Layer 7 of a small transformer language model trained on English Wikipedia (11 layers, counted from 0, width 96).
Take only the direct path to the model's output, skipping the later layers: a vector added to the residual stream pushes a token's score in proportion to its dot product with that token's output vector.

Output vectors of the tokens that the questions are about. A number n stands for n times 0.008.
"ence": 23 40 68 111 24 68 20 -15 -65 4 37 40 -16 -20 2 -72 4 26 -48 -94 -45 -135 47 44 26 91 -6 38 106 0 -103 -29 18 43 -28 -34 57 -22 -64 -12 25 -87 33 37 -81 -20 -4 100 -67 -66 -14 45 -8 -25 28 15 -105 -50 84 2 -82 43 24 72 -19 -30 29 -65 -43 9 -79 102 -124 -40 49 -6 17 -37 -24 -16 100 -2 -1 -27 24 -51 -3 -75 -31 45 53 32 -11 90 90 16
"ain": 4 -47 -3 -84 8 20 -93 1 -25 52 -10 -15 -41 -86 109 -29 78 36 3 33 -23 -66 -16 4 -56 126 43 13 46 -26 -12 -10 15 70 -39 -45 116 78 -35 59 16 57 16 -1 -39 20 82 108 -78 30 8 -76 25 -69 -7 20 -36 -39 -17 72 91 -50 -55 29 60 -64 7 -126 -111 -25 -52 26 -88 16 9 -12 16 46 -51 -49 68 -26 -37 -6 -4 16 73 -101 18 74 -12 -24 -34 64 91 -21
"hen": 18 11 -4 -10 3 -17 11 65 -66 45 -94 47 -72 28 29 20 28 -4 -3 14 -29 -9 -37 48 52 43 -11 71 8 -45 -25 -45 77 -66 -106 -17 44 0 -16 -8 61 98 71 39 -15 6 52 104 -106 -7 49 -83 34 -60 -18 -15 3 -111 -61 -65 21 52 26 -81 64 11 -32 22 -39 -12 -14 -24 47 20 -45 -2 22 -10 18 5 113 -20 16 -105 -80 -55 48 -10 -31 89 43 18 -52 61 -16 -23
"£": 16 -45 6 33 55 -17 -62 72 -71 77 22 97 -66 -47 -37 -18 61 54 -35 57 -34 75 -4 10 75 14 -39 48 104 32 -88 64 -17 37 12 -14 -5 21 69 -66 -35 -41 -49 61 -22 -18 83 29 -71 -4 19 41 49 -73 29 -52 -65 -42 15 80 6 -128 1 -31 35 15 -87 -82 -79 -64 29 -48 -26 -8 -27 -17 -22 13 -51 74 -12 -34 28 -8 -52 -40 -65 34 111 -2 82 10 -47 135 -22 2
"ous": -24 -73 -4 -26 3 46 -78 84 86 57 -53 151 -12 -16 5 -70 -15 -20 45 50 13 -95 40 -6 31 40 3 32 56 -40 -29 -11 19 -66 -47 31 43 29 -46 -37 2 -6 31 41 -99 23 57 55 -82 59 -65 41 -35 51 7 30 -65 42 -65 49 113 -49 -28 -46 -1 -104 41 -150 3 151 -48 17 -154 -42 87 -26 27 49 80 -44 -85 59 -54 -16 39 10 52 -14 -15 -8 39 69 -43 69 -95 -52
"ri": -5 9 -28 27 -3 35 -4 5 1 3 9 -57 -30 33 -43 42 -59 -111 12 55 90 55 -82 -2 30 39 12 26 -17 -6 -49 -72 -10 23 33 -49 30 24 29 29 26 36 80 113 28 -28 -29 -37 -63 30 -37 -18 48 -42 -67 29 -19 -21 30 -78 14 -74 14 -10 -41 -35 43 -17 96 37 44 15 -34 37 8 -9 -24 7 16 14 37 -25 42 36 -36 23 36 -60 16 -19 -49 47 -96 -8 16 -63
"vi": -72 -61 -22 7 2 14 6 -48 45 51 -45 21 74 -36 -83 -12 -26 -67 -24 91 45 15 20 -9 -8 22 28 6 -16 -47 -85 -3 44 82 -32 54 -29 41 33 6 79 -67 92 7 63 13 3 35 -60 18 50 -54 -9 -33 -21 20 -75 -44 -56 30 51 -20 -27 84 -11 -10 44 -3 5 -1 -85 3 -5 -13 -27 -45 36 -35 17 92 56 46 23 -22 -19 -76 -37 -5 37 -31 25 19 7 -31 -27 14
">": 113 -168 158 105 145 275 -159 336 -181 267 -73 212 -157 -182 -148 64 166 87 -177 -103 49 19 -88 57 46 124 153 -68 191 -301 -126 93 -19 222 -368 110 -52 89 44 55 -198 0 48 133 -235 89 102 160 -300 -50 207 -138 67 -164 -79 -79 -96 -355 -233 164 151 -98 -170 -199 93 -100 -68 -243 -234 -9 -29 108 -109 -77 231 -88 233 50 -191 186 102 -93 22 -186 -79 -156 33 135 26 -115 300 144 -177 477 58 224
"cu": -67 -15 31 3 9 14 18 -63 4 62 -80 40 -23 12 62 31 93 7 -78 -79 -25 10 -89 75 10 13 -30 -5 57 -40 3 -96 46 53 -26 140 -56 -17 13 -26 -25 4 16 104 33 -6 -51 13 -73 -30 73 -40 31 -24 -8 2 -51 15 24 -62 9 -30 -78 -13 -15 -40 -10 53 -19 -46 0 7 9 39 37 -50 -44 60 13 10 52 88 -14 10 -24 79 -28 -10 15 14 15 31 -74 4 19 -9
"ations": 41 -85 11 -17 30 43 28 156 65 39 20 5 65 -64 18 -19 55 -38 -14 -72 29 -37 -57 -38 -29 15 -80 -13 71 -14 -31 -15 13 -31 -63 13 -7 -91 -30 49 69 -35 -31 -27 63 -41 -66 110 -89 2 -38 -21 33 -30 34 -22 13 -107 51 13 -61 -60 -9 60 92 -39 -32 -70 -46 8 17 -15 -88 -28 43 -13 57 -79 -34 47 32 112 -5 2 23 -36 -31 55 44 -9 114 -9 -8 137 -15 43
"rm": 7 -25 12 1 17 45 -59 14 8 38 81 0 -84 -38 -27 -66 -29 41 -116 -38 10 -14 -25 -43 -27 31 73 2 -92 -94 36 -11 21 79 -61 -24 -68 46 65 -67 -20 41 30 127 -41 -27 61 -5 -73 0 25 34 19 27 -103 0 -22 -18 36 -1 15 -5 -87 -30 -4 25 -47 -83 -14 5 -26 66 82 -2 71 -7 12 -10 8 113 41 51 45 -19 29 -24 -31 7 20 -79 38 1 -33 11 110 44
"es": 67 8 -45 -60 -8 -2 86 39 4 28 81 -10 39 22 28 -42 -71 -10 -9 -58 66 -14 -80 -16 39 31 -64 29 25 21 -76 -43 -16 -51 -10 0 15 -13 -44 -91 59 46 56 52 21 -41 7 -26 -46 2 111 -46 -10 67 44 19 -62 -30 -29 -21 -16 71 -8 -20 58 -65 24 -87 -26 -37 -11 -87 -36 24 37 -57 -21 -29 -15 -25 0 119 -24 39 0 63 25 0 -40 -26 45 -22 47 7 80 48
"hop": 44 32 -7 4 8 89 24 16 23 67 -22 51 -44 2 46 49 13 26 -139 -111 -6 2 -49 13 108 -82 35 -22 98 -41 24 -31 4 13 -38 28 2 40 4 -37 -124 -60 6 7 64 1 26 -4 -98 24 32 -97 34 -28 -37 19 -45 -90 26 118 44 88 -81 -17 84 26 36 -60 -101 85 19 27 -63 27 -6 -1 47 30 -37 -35 40 -41 -89 -14 12 5 -4 -64 -38 12 31 50 -111 78 1 2
"ities": 19 -67 27 12 42 64 -11 75 117 12 32 17 43 -53 -11 -19 11 19 -22 -46 16 -94 -92 23 69 80 -21 7 51 -18 -19 45 -54 -27 -42 -73 -4 -30 -4 -3 -5 13 8 -6 -61 4 -61 -50 -61 6 53 -33 39 -7 -10 -6 -112 -58 37 58 10 -36 -26 80 -36 -122 18 -108 -68 90 73 -46 -62 4 64 -111 69 -55 -58 -46 83 44 -19 13 45 20 -39 64 96 -86 135 -4 -45 78 80 83
"pi": -23 6 -53 25 -2 20 38 45 52 45 -100 -38 -89 2 24 -20 29 53 20 60 38 103 6 54 29 -11 -21 -17 112 -81 -50 18 -1 38 -34 -11 -5 60 -30 6 -13 -12 63 29 -61 25 74 -46 -80 -37 -12 -57 26 13 -36 8 -63 -47 -40 -9 -36 64 1 89 -95 15 8 -36 -50 -26 -11 58 -6 82 55 -26 -25 -16 1 -44 -23 8 13 -84 -28 12 31 37 53 57 -26 1 -45 9 -54 16
"emb": 10 56 0 -31 23 -3 0 37 -71 -44 -99 3 13 -16 -58 1 -29 57 -104 -54 24 -5 42 -44 -20 -58 44 -42 63 -76 7 -58 -21 47 -25 31 67 21 52 17 7 31 8 68 15 -39 52 3 -81 -105 -13 4 -22 91 20 -43 -42 39 -12 3 14 -3 -41 94 25 15 61 -11 -68 38 -24 -117 -56 11 114 -17 -11 68 -32 81 87 34 34 -121 13 -70 48 -45 4 31 48 7 -107 83 15 58
"ial": 16 -2 -4 159 20 78 -58 59 96 3 25 3 -52 -37 82 -65 7 -29 69 -56 56 -51 -43 -1 59 -7 56 66 29 44 -55 17 -15 -80 -74 -92 -20 -6 60 -5 -5 60 -23 8 -95 19 28 74 -80 -109 -4 -26 11 43 -22 2 18 -171 -59 -9 55 -81 41 -5 -47 -64 35 -38 -119 4 94 4 -84 66 15 -6 3 -18 -33 49 -21 -40 -30 23 18 -115 51 -24 8 -31 83 79 35 49 42 90
"ame": 18 34 -30 -54 12 14 -25 -51 -39 -12 -13 48 -35 -60 -40 -52 55 -2 -27 -16 -53 32 -50 -16 -7 -27 -37 58 25 -160 -132 -69 2 82 -50 13 96 51 -21 -12 36 -8 -9 31 -94 65 -28 43 -84 -54 95 -54 126 -74 -46 -23 -8 -5 -81 16 27 -91 33 58 106 -38 92 -55 -51 73 93 70 -49 -28 17 -1 1 -43 -76 72 14 -36 49 51 23 37 39 64 56 -23 19 29 17 84 86 -15
"red": 7 19 21 30 21 22 -65 58 86 65 72 53 -93 -47 -77 -25 -67 34 -46 63 37 -81 -47 22 4 58 9 10 54 -77 -34 -42 60 -25 -24 -21 -11 -41 -108 94 -16 20 63 53 -80 76 114 61 -70 25 4 -46 25 -5 -40 -22 56 62 79 -46 17 -41 -1 -5 -64 -87 -25 -75 -20 -60 -72 -14 -74 67 14 -30 -1 78 -85 62 -8 -36 42 16 -6 11 79 -28 -66 -41 1 125 -13 26 -8 41
"ally": 75 3 -23 -119 8 115 -46 88 10 7 29 199 10 -71 -7 1 6 19 -2 14 107 -99 -22 -10 0 -47 -63 74 -22 20 -28 32 -29 32 -41 -2 -25 -122 -27 -2 -7 18 -29 33 30 61 -5 72 -87 23 9 -75 66 66 -49 -18 -30 -48 -18 -8 26 -45 -25 13 20 -32 52 -76 -90 165 -27 -44 0 22 -18 -53 23 -69 14 92 22 -24 44 -56 23 -23 -28 86 -47 25 96 83 -104 8 -105 7
"way": 28 40 -35 -34 2 11 -59 2 -6 26 66 128 -10 -44 -68 -33 -52 9 21 -58 87 -8 61 34 56 84 16 1 62 -125 31 -4 5 47 6 10 -32 51 25 14 -87 -68 129 -8 -15 -17 40 -16 -58 -23 29 9 75 -60 11 12 -79 -87 -66 7 14 20 -2 -3 14 -58 -56 12 -64 -9 -33 40 63 -42 77 -42 23 -43 -83 23 -39 -4 -54 30 -23 74 12 4 1 0 57 4 28 57 11 -92
"ang": 21 3 36 -44 -1 28 -4 -37 6 -32 -33 75 -23 7 -45 -14 24 65 9 26 34 26 -26 39 7 -8 -33 -16 92 -8 53 -27 10 16 -5 -67 23 -33 -37 -3 33 -70 77 65 -13 -7 -69 38 -94 12 -9 -54 29 64 -5 -40 -45 -15 -90 13 7 100 -29 1 61 -47 14 -36 -40 48 -18 32 21 -56 -28 -11 8 49 22 -33 -37 10 16 -38 6 -61 60 -27 1 35 41 -10 -67 61 57 -32
"em": -5 -55 18 -39 11 60 9 81 23 39 19 11 -7 48 50 -85 -19 -35 -59 20 41 -50 46 -32 49 -36 -12 29 -14 7 -32 -44 56 32 13 -8 -41 74 -8 12 -18 -37 -18 -10 -23 -54 88 4 -71 50 94 -46 80 77 -79 -9 -61 -38 -44 -8 -15 -5 -40 20 37 13 65 -61 34 0 21 -77 20 72 -75 -20 -24 44 -60 -37 15 -22 45 -34 -51 -29 61 20 -7 -23 17 -76 -74 64 15 129
" Location": -12 13 -4 85 19 141 -29 6 -39 75 26 39 -27 -52 -15 87 96 32 -54 7 -24 -2 -89 -11 -69 -50 -30 -115 70 -66 1 81 -20 56 -74 -41 15 52 -64 63 -56 46 -4 -6 -10 54 4 -74 -77 -17 70 -29 73 -56 40 -44 -64 -64 -17 -27 103 -66 20 -104 46 -41 10 12 -75 -75 -40 30 -55 -61 83 63 84 -23 -8 49 85 81 23 -99 -18 -94 25 -75 -13 -45 40 67 41 85 42 86
"her": 12 -41 39 12 -9 54 -51 92 -32 98 -64 13 -69 72 -52 -31 -17 10 -25 83 58 -33 23 -16 9 72 14 18 -9 -59 62 23 93 -74 -85 71 19 -36 -31 -28 53 -16 38 47 -75 35 23 59 -65 -52 19 -70 1 -32 -15 -23 -12 -101 -19 82 25 62 -10 47 25 -13 -40 1 -82 40 -86 29 35 101 -38 -20 -49 15 33 33 75 -44 -100 -39 -107 7 -24 -2 -44 51 157 59 -62 -39 -27 -34
" Japan": 38 -26 15 -36 41 62 32 70 -39 41 40 6 8 -26 -25 -9 16 29 -52 8 -4 25 -59 -14 -40 6 18 34 51 -111 1 26 -46 4 -28 35 -16 -30 18 74 -10 -77 29 9 -51 26 -72 86 -15 -40 66 -37 70 -2 -32 43 -31 -25 -92 21 11 23 -21 2 30 -58 -8 -24 -43 43 74 44 -28 -109 14 29 26 -42 -10 -25 47 -49 3 -50 -44 -64 4 66 -23 1 56 2 15 47 1 58

Each question shows what one neuron of this layer's MLP adds at an activation of 1. A number n stands for n times 0.0016.

n231: 125 31 60 -181 105 72 -47 22 -26 0 125 -37 44 130 94 71 6 13 64 69 56 -65 18 -50 -158 15 18 -216 77 18 64 -25 47 190 39 94 -18 -131 26 -88 31 9 -36 -211 50 123 159 62 131 0 48 -59 -81 -118 22 -88 12 114 128 -12 48 -77 -79 50 -170 108 -133 -216 -162 24 -149 -95 -129 224 -69 117 -126 -100 -15 -100 210 -117 -84 -15 -96 80 -41 -141 170 -75 9 -3 67 52 47 55
Which of these tokens does it push down most? "ang"

n212: 71 -37 150 -25 66 41 23 -53 37 51 -87 -32 -133 -42 71 113 -164 151 -118 -17 83 59 100 -57 66 -176 70 50 0 28 73 69 3 19 -7 -60 -100 88 14 28 -113 77 36 -74 183 -172 -25 -38 50 -95 -39 30 13 -103 38 -7 -47 -85 55 68 7 224 -49 23 -21 33 121 66 33 -107 -47 109 29 -5 -80 24 -43 55 -157 -39 -2 -80 -42 -36 -45 109 -62 -25 21 -75 96 36 173 -84 -80 -67
Which of these tokens does it push down most? "ous"

n124: 34 27 -10 134 70 -21 77 -35 107 42 151 -84 -71 32 88 -114 51 -211 -83 -5 -82 -40 -100 16 111 -75 33 0 26 67 -114 78 52 16 65 27 214 73 -76 11 -66 74 -5 56 7 -74 91 75 40 71 87 -37 -40 -25 -106 -115 37 -39 -35 -63 -72 38 -12 -40 -63 -150 -10 -24 -27 17 49 32 59 83 8 -64 -115 -5 12 36 -121 25 69 -115 34 -148 -56 48 9 188 83 26 21 44 26 -224
Which two tokens does it push up most, strongest first? "ial", "hen"

n216: 52 178 7 148 -221 -34 96 154 -76 13 -91 -180 -113 -64 -150 -3 264 23 -87 -79 200 29 10 74 80 -125 100 -12 264 -80 44 -11 -58 114 -90 56 -48 -52 73 43 4 -39 35 -52 -171 -14 11 -10 257 -156 -169 -47 -54 -107 -73 -42 57 118 -174 -42 -61 33 10 -10 -377 40 121 -113 233 90 -181 -7 85 64 155 -100 -99 -102 168 76 138 -16 135 79 25 91 -6 92 -44 46 -17 -137 111 120 -133 -48
Which two tokens does it push up most, strongest first? "pi", ">"

n20: -23 -37 38 -47 -101 -136 -217 -149 -27 -38 39 110 202 -56 -32 -91 -18 -40 0 -44 23 24 68 10 28 30 137 -77 -155 58 159 131 5 -133 29 -54 -33 -68 37 -84 -76 -53 119 92 -59 57 -134 -61 62 3 -126 -91 14 3 134 -7 -19 107 18 -3 -31 222 -80 77 168 -27 21 9 80 -117 -88 25 99 158 -59 62 118 66 0 -31 -18 -132 47 96 79 -108 -40 -74 -60 -87 2 113 -42 2 24 25
Pushed up most: "ang"

n376: -92 117 12 84 -64 -29 80 199 -110 120 -22 64 91 -116 120 -66 -164 -16 -137 -6 29 36 98 32 29 49 -33 -24 -190 -63 -5 -109 -223 -69 330 -20 85 174 17 -78 -129 -3 -30 108 174 35 -116 6 -146 -67 11 -80 -164 31 63 95 54 -56 -53 57 -102 107 149 44 53 37 -71 -40 -83 15 21 62 -83 45 136 32 -189 -53 -102 -18 0 70 -18 -80 -48 120 -78 31 -143 213 114 3 16 -122 -8 91
Pushed up most: "es"

n149: -141 9 -234 -37 116 38 -135 -92 -17 157 6 -90 178 -12 -48 -104 -84 -42 -60 -50 88 92 79 52 104 134 -131 -54 59 -95 -169 60 12 52 135 99 106 3 -66 -50 -27 193 36 -63 92 -21 28 149 165 73 70 -68 -66 -31 -52 76 -152 -193 3 96 39 60 -133 -99 -84 163 -68 76 28 27 -101 111 -144 -42 104 -264 -17 48 18 3 -30 11 137 152 0 -167 86 -153 40 54 -43 59 -27 -25 -95 -22
Which two tokens does it push up most, strongest first? "vi", ">"

n266: -73 -11 -64 58 90 124 0 -38 -50 -108 47 5 -64 40 -97 19 -34 -49 0 33 33 -18 -76 -33 -8 3 -69 55 157 27 -247 -50 46 -5 -84 116 129 84 131 56 -76 -114 155 -20 95 211 -83 -114 37 -240 -50 130 -154 80 36 123 -82 -37 -104 59 -57 -74 86 67 0 174 -17 -28 -102 81 94 -178 -83 -49 -170 -36 131 95 81 -111 17 21 -24 86 -91 -73 48 56 -124 107 24 -28 139 23 -64 80
Which of these tokens does it push down most? "rm"

n39: -124 -6 -132 48 114 -68 59 145 258 36 -48 -60 52 3 14 -76 115 23 -63 66 47 -50 132 -182 20 -6 -9 -265 -10 -67 -5 186 -75 29 -21 40 -3 91 165 -87 94 9 0 155 59 69 -118 -126 -115 12 59 68 -218 25 152 -128 80 54 -210 -21 42 -13 84 53 -14 -17 135 60 -49 69 -68 -40 -22 39 -56 -54 70 23 48 192 83 -147 -151 -54 0 104 19 -49 -110 109 78 -214 -72 -137 -30 3
Which of these tokens does it push down most? "ence"

n27: 59 -28 -56 -56 -3 50 32 20 118 -57 3 138 -70 144 -191 -71 -48 15 -260 -89 -8 -13 -33 -99 19 22 28 114 -174 62 -8 -3 -82 -73 172 112 -80 99 -54 -17 140 -98 -11 122 -70 67 -67 -30 -256 185 -47 -29 -78 17 -80 40 -57 -111 69 158 116 71 -163 94 -150 14 53 61 29 149 55 244 23 58 -12 53 18 -85 -31 -82 34 -11 154 -123 -26 -26 137 78 -11 24 8 -72 15 57 -87 -51
Which of these tokens does it push down most? " Location"

n75: 9 82 27 -146 -107 6 -27 -50 -72 -93 25 -93 173 -262 -134 56 79 -227 -76 3 -82 46 -105 3 76 -9 -23 5 -122 84 -13 6 245 109 -168 79 31 12 103 51 -23 -116 6 141 120 -208 -3 -88 17 -122 5 39 -83 92 219 88 -80 -57 9 90 100 28 -73 121 87 -109 90 -29 96 55 6 -125 37 47 73 -89 -64 11 32 29 112 -178 96 -20 124 -6 131 -80 -107 92 -50 103 0 0 -24 -80
Which three tokens does it push up most, strongest first? "emb", "vi", "ri"

n156: -56 -24 -61 52 126 75 -54 101 31 -48 52 -204 0 -173 33 -153 102 -41 147 69 -43 8 -74 -154 51 -145 3 -144 122 138 -40 -52 -36 23 35 52 3 -29 -120 102 65 206 -183 -121 -66 -72 189 -20 -105 114 95 63 62 -168 86 -140 42 -34 37 -35 35 -80 68 84 27 -148 -3 -47 -7 -35 -63 -53 -74 41 222 6 57 -25 -9 -76 29 -116 -3 287 -6 86 3 -30 138 84 67 -35 104 -146 35 -167
Pushed up most: "ain"

n217: -148 -3 135 -11 29 -59 158 -241 138 -119 -6 125 -217 -148 65 143 15 -43 -10 132 -124 -183 138 3 -84 -109 207 -73 -213 -49 11 38 -91 61 -21 -80 39 155 -127 -5 -9 -31 -45 85 -25 -3 -118 -56 -87 93 34 75 -28 -118 28 -60 28 -16 101 124 51 13 35 17 -40 -197 195 44 -56 -118 49 -63 68 128 138 -60 -187 -34 49 75 -48 -125 29 72 92 40 106 -77 -122 -3 150 63 54 77 55 -3
Which of these tokens does it push down most? "ations"

n195: 69 99 54 -106 -25 -108 -9 18 -132 122 -160 -106 149 -44 14 42 -188 -28 -172 -54 191 -24 166 -53 122 -34 141 -93 108 -278 -42 27 -63 -25 -135 90 -31 -145 -53 0 90 -6 -66 -78 119 14 -113 -99 69 -53 -54 -39 -130 -95 66 -68 147 52 -74 145 -5 64 14 40 51 130 218 39 29 176 112 -25 50 -34 56 -20 5 65 23 49 83 -11 -107 -100 65 32 13 19 -89 -25 -193 -20 -74 58 87 28
Which two tokens does it push up most, strongest first? "emb", "hop"

n368: 171 -142 93 -30 -78 154 217 -16 110 -50 65 22 122 -157 -73 -129 -84 -251 -70 132 -93 137 76 158 3 -87 72 -18 -70 3 45 -6 72 -42 -66 -30 -255 128 33 10 41 38 -32 17 -12 95 86 11 3 41 -92 -80 13 107 -74 -60 100 -39 -60 -41 -40 195 -61 11 5 41 -118 -13 -29 107 251 -11 -115 -94 -88 14 -141 79 125 72 -11 -52 -177 89 -67 76 18 -93 -6 171 -36 71 -3 24 -11 -70
Pushed up most: "hop"

n227: -153 35 -39 -25 -246 -117 45 58 -3 -16 22 14 -53 18 -68 -112 162 60 88 83 31 -137 -14 -98 28 -158 -6 65 -89 -28 76 -170 33 -142 55 139 74 -99 -36 35 50 -9 -3 55 -175 74 125 138 -124 71 59 -6 -148 95 3 117 -35 -65 -105 113 3 21 -28 3 -11 -124 -155 52 88 29 -74 -41 42 -103 -38 -86 -96 -54 84 -130 -9 46 -25 132 129 152 78 -63 47 243 149 -23 -144 189 116 -80
Which of these tokens does it push down most? " Location"

n225: 154 104 137 11 98 28 -153 -11 -112 -37 101 -34 -108 -162 54 86 -98 -83 55 -59 -98 -2 -89 -93 -2 42 43 -54 37 131 44 121 172 -16 -122 -90 31 -92 60 -65 73 66 119 46 47 -14 -62 -119 -23 -39 -119 10 -11 -103 -2 32 -71 54 -54 -91 9 -131 39 44 -47 -80 -79 -9 -96 -14 83 52 13 -8 -21 90 -11 5 51 93 -71 -27 52 10 66 146 -54 -107 72 39 -25 21 -49 -63 -44 224
Which of these tokens does it push down most? "em"

n347: 72 24 41 3 14 97 -57 -79 58 -44 57 12 -132 -90 -20 -72 -43 37 170 42 -49 54 5 -31 -125 -116 50 -122 15 -43 82 156 -3 61 -29 -168 -21 21 66 -39 38 147 -100 -147 35 -79 -71 23 73 3 131 0 -7 -152 -56 137 -154 24 -196 -69 198 -25 97 -93 82 -94 79 79 68 -164 11 -48 -108 43 213 18 -51 -75 85 -127 -129 42 18 98 27 3 -36 -63 102 145 -81 -24 -2 36 80 -56
Which of these tokens does it push down most? "her"

n114: 129 -121 195 -84 -36 137 -52 -5 98 -36 -76 176 53 -74 -126 49 84 -224 64 36 -79 -143 -24 103 -89 -14 158 148 -160 67 -97 97 61 -38 -78 -55 79 -59 -118 100 56 89 75 -48 6 108 -169 -125 -130 34 42 -12 -28 -109 79 21 -153 -20 93 -95 3 -9 -13 134 -42 -29 64 10 66 265 94 -98 76 39 -39 58 -64 18 -34 -142 -22 68 10 -22 99 -76 -20 13 -140 147 -51 -52 -25 71 0 -21
Pushed up most: "ally"

n337: 127 109 -256 -20 125 -27 236 39 51 -12 -129 0 -88 39 -38 37 255 -106 40 80 -113 20 87 32 -138 -5 -86 -24 -12 0 111 20 98 55 -62 -41 -50 57 49 -43 3 -86 65 16 -133 -24 -58 98 -94 -108 -5 -109 107 22 12 -28 50 44 138 -163 -15 26 37 30 -68 -57 13 -63 -48 -27 0 -5 95 -256 -59 37 -122 -38 -30 -11 -102 59 91 -207 80 -85 -41 141 117 -3 34 77 144 -42 -17 -46
Pushed up most: "pi"

n229: 126 -21 16 -70 8 -56 -37 86 66 -92 2 104 -84 131 29 -122 -67 72 35 -89 -40 119 -92 -27 -44 -90 94 -136 -141 116 -5 -30 101 -2 -108 -70 -83 176 32 -36 -65 13 -13 -13 21 -3 16 -23 -104 21 -72 -13 -75 68 24 -2 -44 -32 184 -190 -112 -119 -114 -50 175 66 59 90 7 8 21 -37 42 -153 -17 20 -97 116 -23 64 -8 58 -158 -155 91 70 -2 -46 -59 69 12 89 16 54 201 79
Which two tokens does it push up most, strongest first? "rm", "emb"

n68: -7 -192 43 7 -5 -99 30 -49 -56 29 30 7 120 -30 -99 -24 -22 -130 46 -165 19 -11 43 -36 -83 -76 41 -64 -154 -104 40 -21 -20 -7 42 -21 58 76 56 62 45 -113 -32 -49 116 -2 -174 84 18 100 98 63 -43 5 92 85 17 99 111 -7 -50 157 -40 -75 105 -23 95 -51 87 -245 115 -110 -40 -56 -90 7 133 -58 -49 49 36 141 4 17 134 102 -75 -2 -19 87 -47 -138 9 85 -13 36
Which three tokens does it push up most, strongest first? "ations", "es", "vi"

n72: -6 -140 104 -8 -55 -34 29 -18 62 55 -107 -51 -232 -149 24 188 131 15 152 6 -200 71 -55 80 -203 64 11 -59 78 55 80 45 -115 93 40 11 39 -60 -22 -52 -118 -114 37 89 26 56 -85 -31 -95 -38 56 18 172 -61 68 94 -14 102 8 -6 -19 -45 47 118 -64 -112 -40 -3 -118 -57 90 35 142 96 9 135 -160 -94 -17 -68 147 -5 190 -68 -69 -40 5 -124 -93 -57 -63 135 58 -127 117 151
Pushed up most: " Location"

n28: -63 132 -79 116 -127 -77 40 -12 42 -89 113 -54 -143 118 5 18 29 -65 -195 47 -15 29 -54 66 0 -69 110 -78 -116 -68 -76 -66 74 61 -152 10 36 -21 33 67 -140 156 -5 -48 -13 -99 129 5 -63 -59 -10 24 -125 145 67 -109 77 31 -28 -60 -61 -69 -30 10 -76 -23 216 -54 31 136 94 -5 -50 -48 88 96 31 54 143 167 104 -30 -68 -159 77 42 21 127 35 140 33 -36 93 2 -115 -150
Which two tokens does it push up most, strongest first? "emb", "rm"

n43: -353 -107 -23 58 -111 -66 0 -180 -46 144 114 -72 71 -102 30 -3 58 111 172 73 53 -95 6 6 74 75 89 29 21 -31 0 37 63 34 -301 0 -41 -213 68 -59 123 49 -112 -45 -30 60 3 66 -34 -16 99 126 85 59 -9 69 137 -3 -98 67 -113 142 50 163 186 37 102 41 -114 58 -220 -15 -125 -94 -126 149 71 227 55 -70 117 -190 -86 111 16 -91 -72 -164 -56 37 18 79 -51 23 -70 -143
Which two tokens does it push up most, strongest first? "her", "ain"

n109: 6 162 155 120 -13 90 -50 -36 52 -11 -122 -66 200 -22 63 -50 -91 10 -6 -15 183 -132 83 -15 -207 -98 9 49 67 96 -177 -121 -164 201 -18 11 33 -52 93 186 55 22 -133 -110 131 90 -140 -166 116 84 93 28 -70 -50 72 9 -46 114 -57 49 144 137 -140 -157 -23 -3 -130 8 46 -45 90 -17 -69 40 43 93 140 -6 -85 -54 -123 89 97 93 28 -221 66 0 -38 -159 -23 -63 89 -97 19 -100
Pushed up most: " Location"

n283: 32 -35 -22 36 23 -3 -116 61 5 -66 -65 58 33 -135 242 55 43 82 42 61 21 195 -141 220 8 26 -165 -22 80 75 137 118 -114 132 37 5 37 -92 -3 -5 -46 33 -61 113 -74 43 -121 -139 -103 -69 -103 169 54 39 -17 23 -52 60 -40 -35 -60 -153 5 42 28 -100 -56 36 5 3 -93 28 66 15 -163 19 186 -94 122 0 -183 -58 44 64 0 -3 12 127 34 -95 -128 3 -45 2 20 -176
Pushed up most: "£"

n141: 71 -15 103 -82 -55 -35 180 -2 41 37 48 -2 27 73 -86 57 -46 47 -133 -149 10 -45 30 -32 -64 62 172 -149 76 -17 130 149 -106 -157 63 72 -127 -115 71 -107 -110 91 38 -15 -68 73 -31 22 -33 21 -138 -34 7 125 9 79 -85 32 20 74 52 -3 -98 -54 -169 131 35 37 -58 -48 -117 -164 67 -39 6 123 -33 58 -43 84 75 -122 35 8 23 85 -50 -72 130 10 -53 53 -81 42 153 3
Which of these tokens does it push down most? "ame"

n130: -130 -108 -114 51 91 -45 -18 30 5 -14 -19 -36 -39 10 84 -10 -28 39 88 28 119 0 40 37 -42 -50 -61 -83 37 -69 54 94 -82 -27 94 -24 -95 41 -12 42 -10 -76 -33 -87 3 -15 -11 42 40 -55 21 197 115 -21 -96 -130 270 -78 158 18 24 -116 81 49 -7 -22 -25 5 -143 -18 -214 -107 -14 50 69 152 -12 -183 8 23 25 -5 -13 3 34 145 -101 -24 133 63 -39 -78 -206 14 137 84
Pushed up most: "ations"

n316: 118 78 -18 103 53 -110 59 23 19 -32 -97 43 3 285 86 -139 126 28 15 40 -28 -88 117 123 -105 -76 -34 -80 35 -58 -78 33 -188 -8 -169 11 23 -90 -55 -93 183 12 29 -165 -38 -83 97 -39 -117 205 29 12 -5 68 124 8 -70 -149 11 -6 88 130 100 -29 -113 36 168 26 -44 -9 -120 175 42 25 -84 34 -85 14 -199 -26 -131 -30 119 51 -44 145 -62 131 -111 19 19 -79 -145 -3 104 30
Pushed up most: "pi"

n38: 191 108 -33 33 -37 83 27 102 25 -101 76 -207 33 -15 41 188 52 -78 -21 -29 -124 204 118 -20 39 25 -95 21 -29 78 98 -52 27 50 17 -71 -164 177 -53 -40 -108 -95 66 93 6 -109 -95 -20 -200 -44 -3 57 42 199 -11 11 97 -21 82 -72 40 -98 -92 93 24 -138 -75 -8 -49 61 -92 -25 -149 -69 -129 -238 -24 44 61 -43 80 -76 -153 3 79 231 -47 49 89 -28 -30 185 -77 -34 118 15
Which of these tokens does it push down most? "hen"

n184: 94 -140 -38 200 -29 68 168 -140 -112 -14 -130 43 -67 -40 105 79 -142 10 -66 123 -3 -123 -73 -38 47 -156 36 -103 -57 20 -3 35 170 160 163 120 -27 -67 -67 -11 229 -65 -51 -125 -146 -39 65 38 -141 -77 54 40 30 -71 42 9 123 -14 -15 -76 -152 191 44 33 8 43 45 -202 -123 -124 59 60 -161 -30 105 170 -84 -102 103 -18 75 114 29 -9 6 214 49 6 -189 -14 58 95 -110 -22 -55 118
Pushed up most: "ence"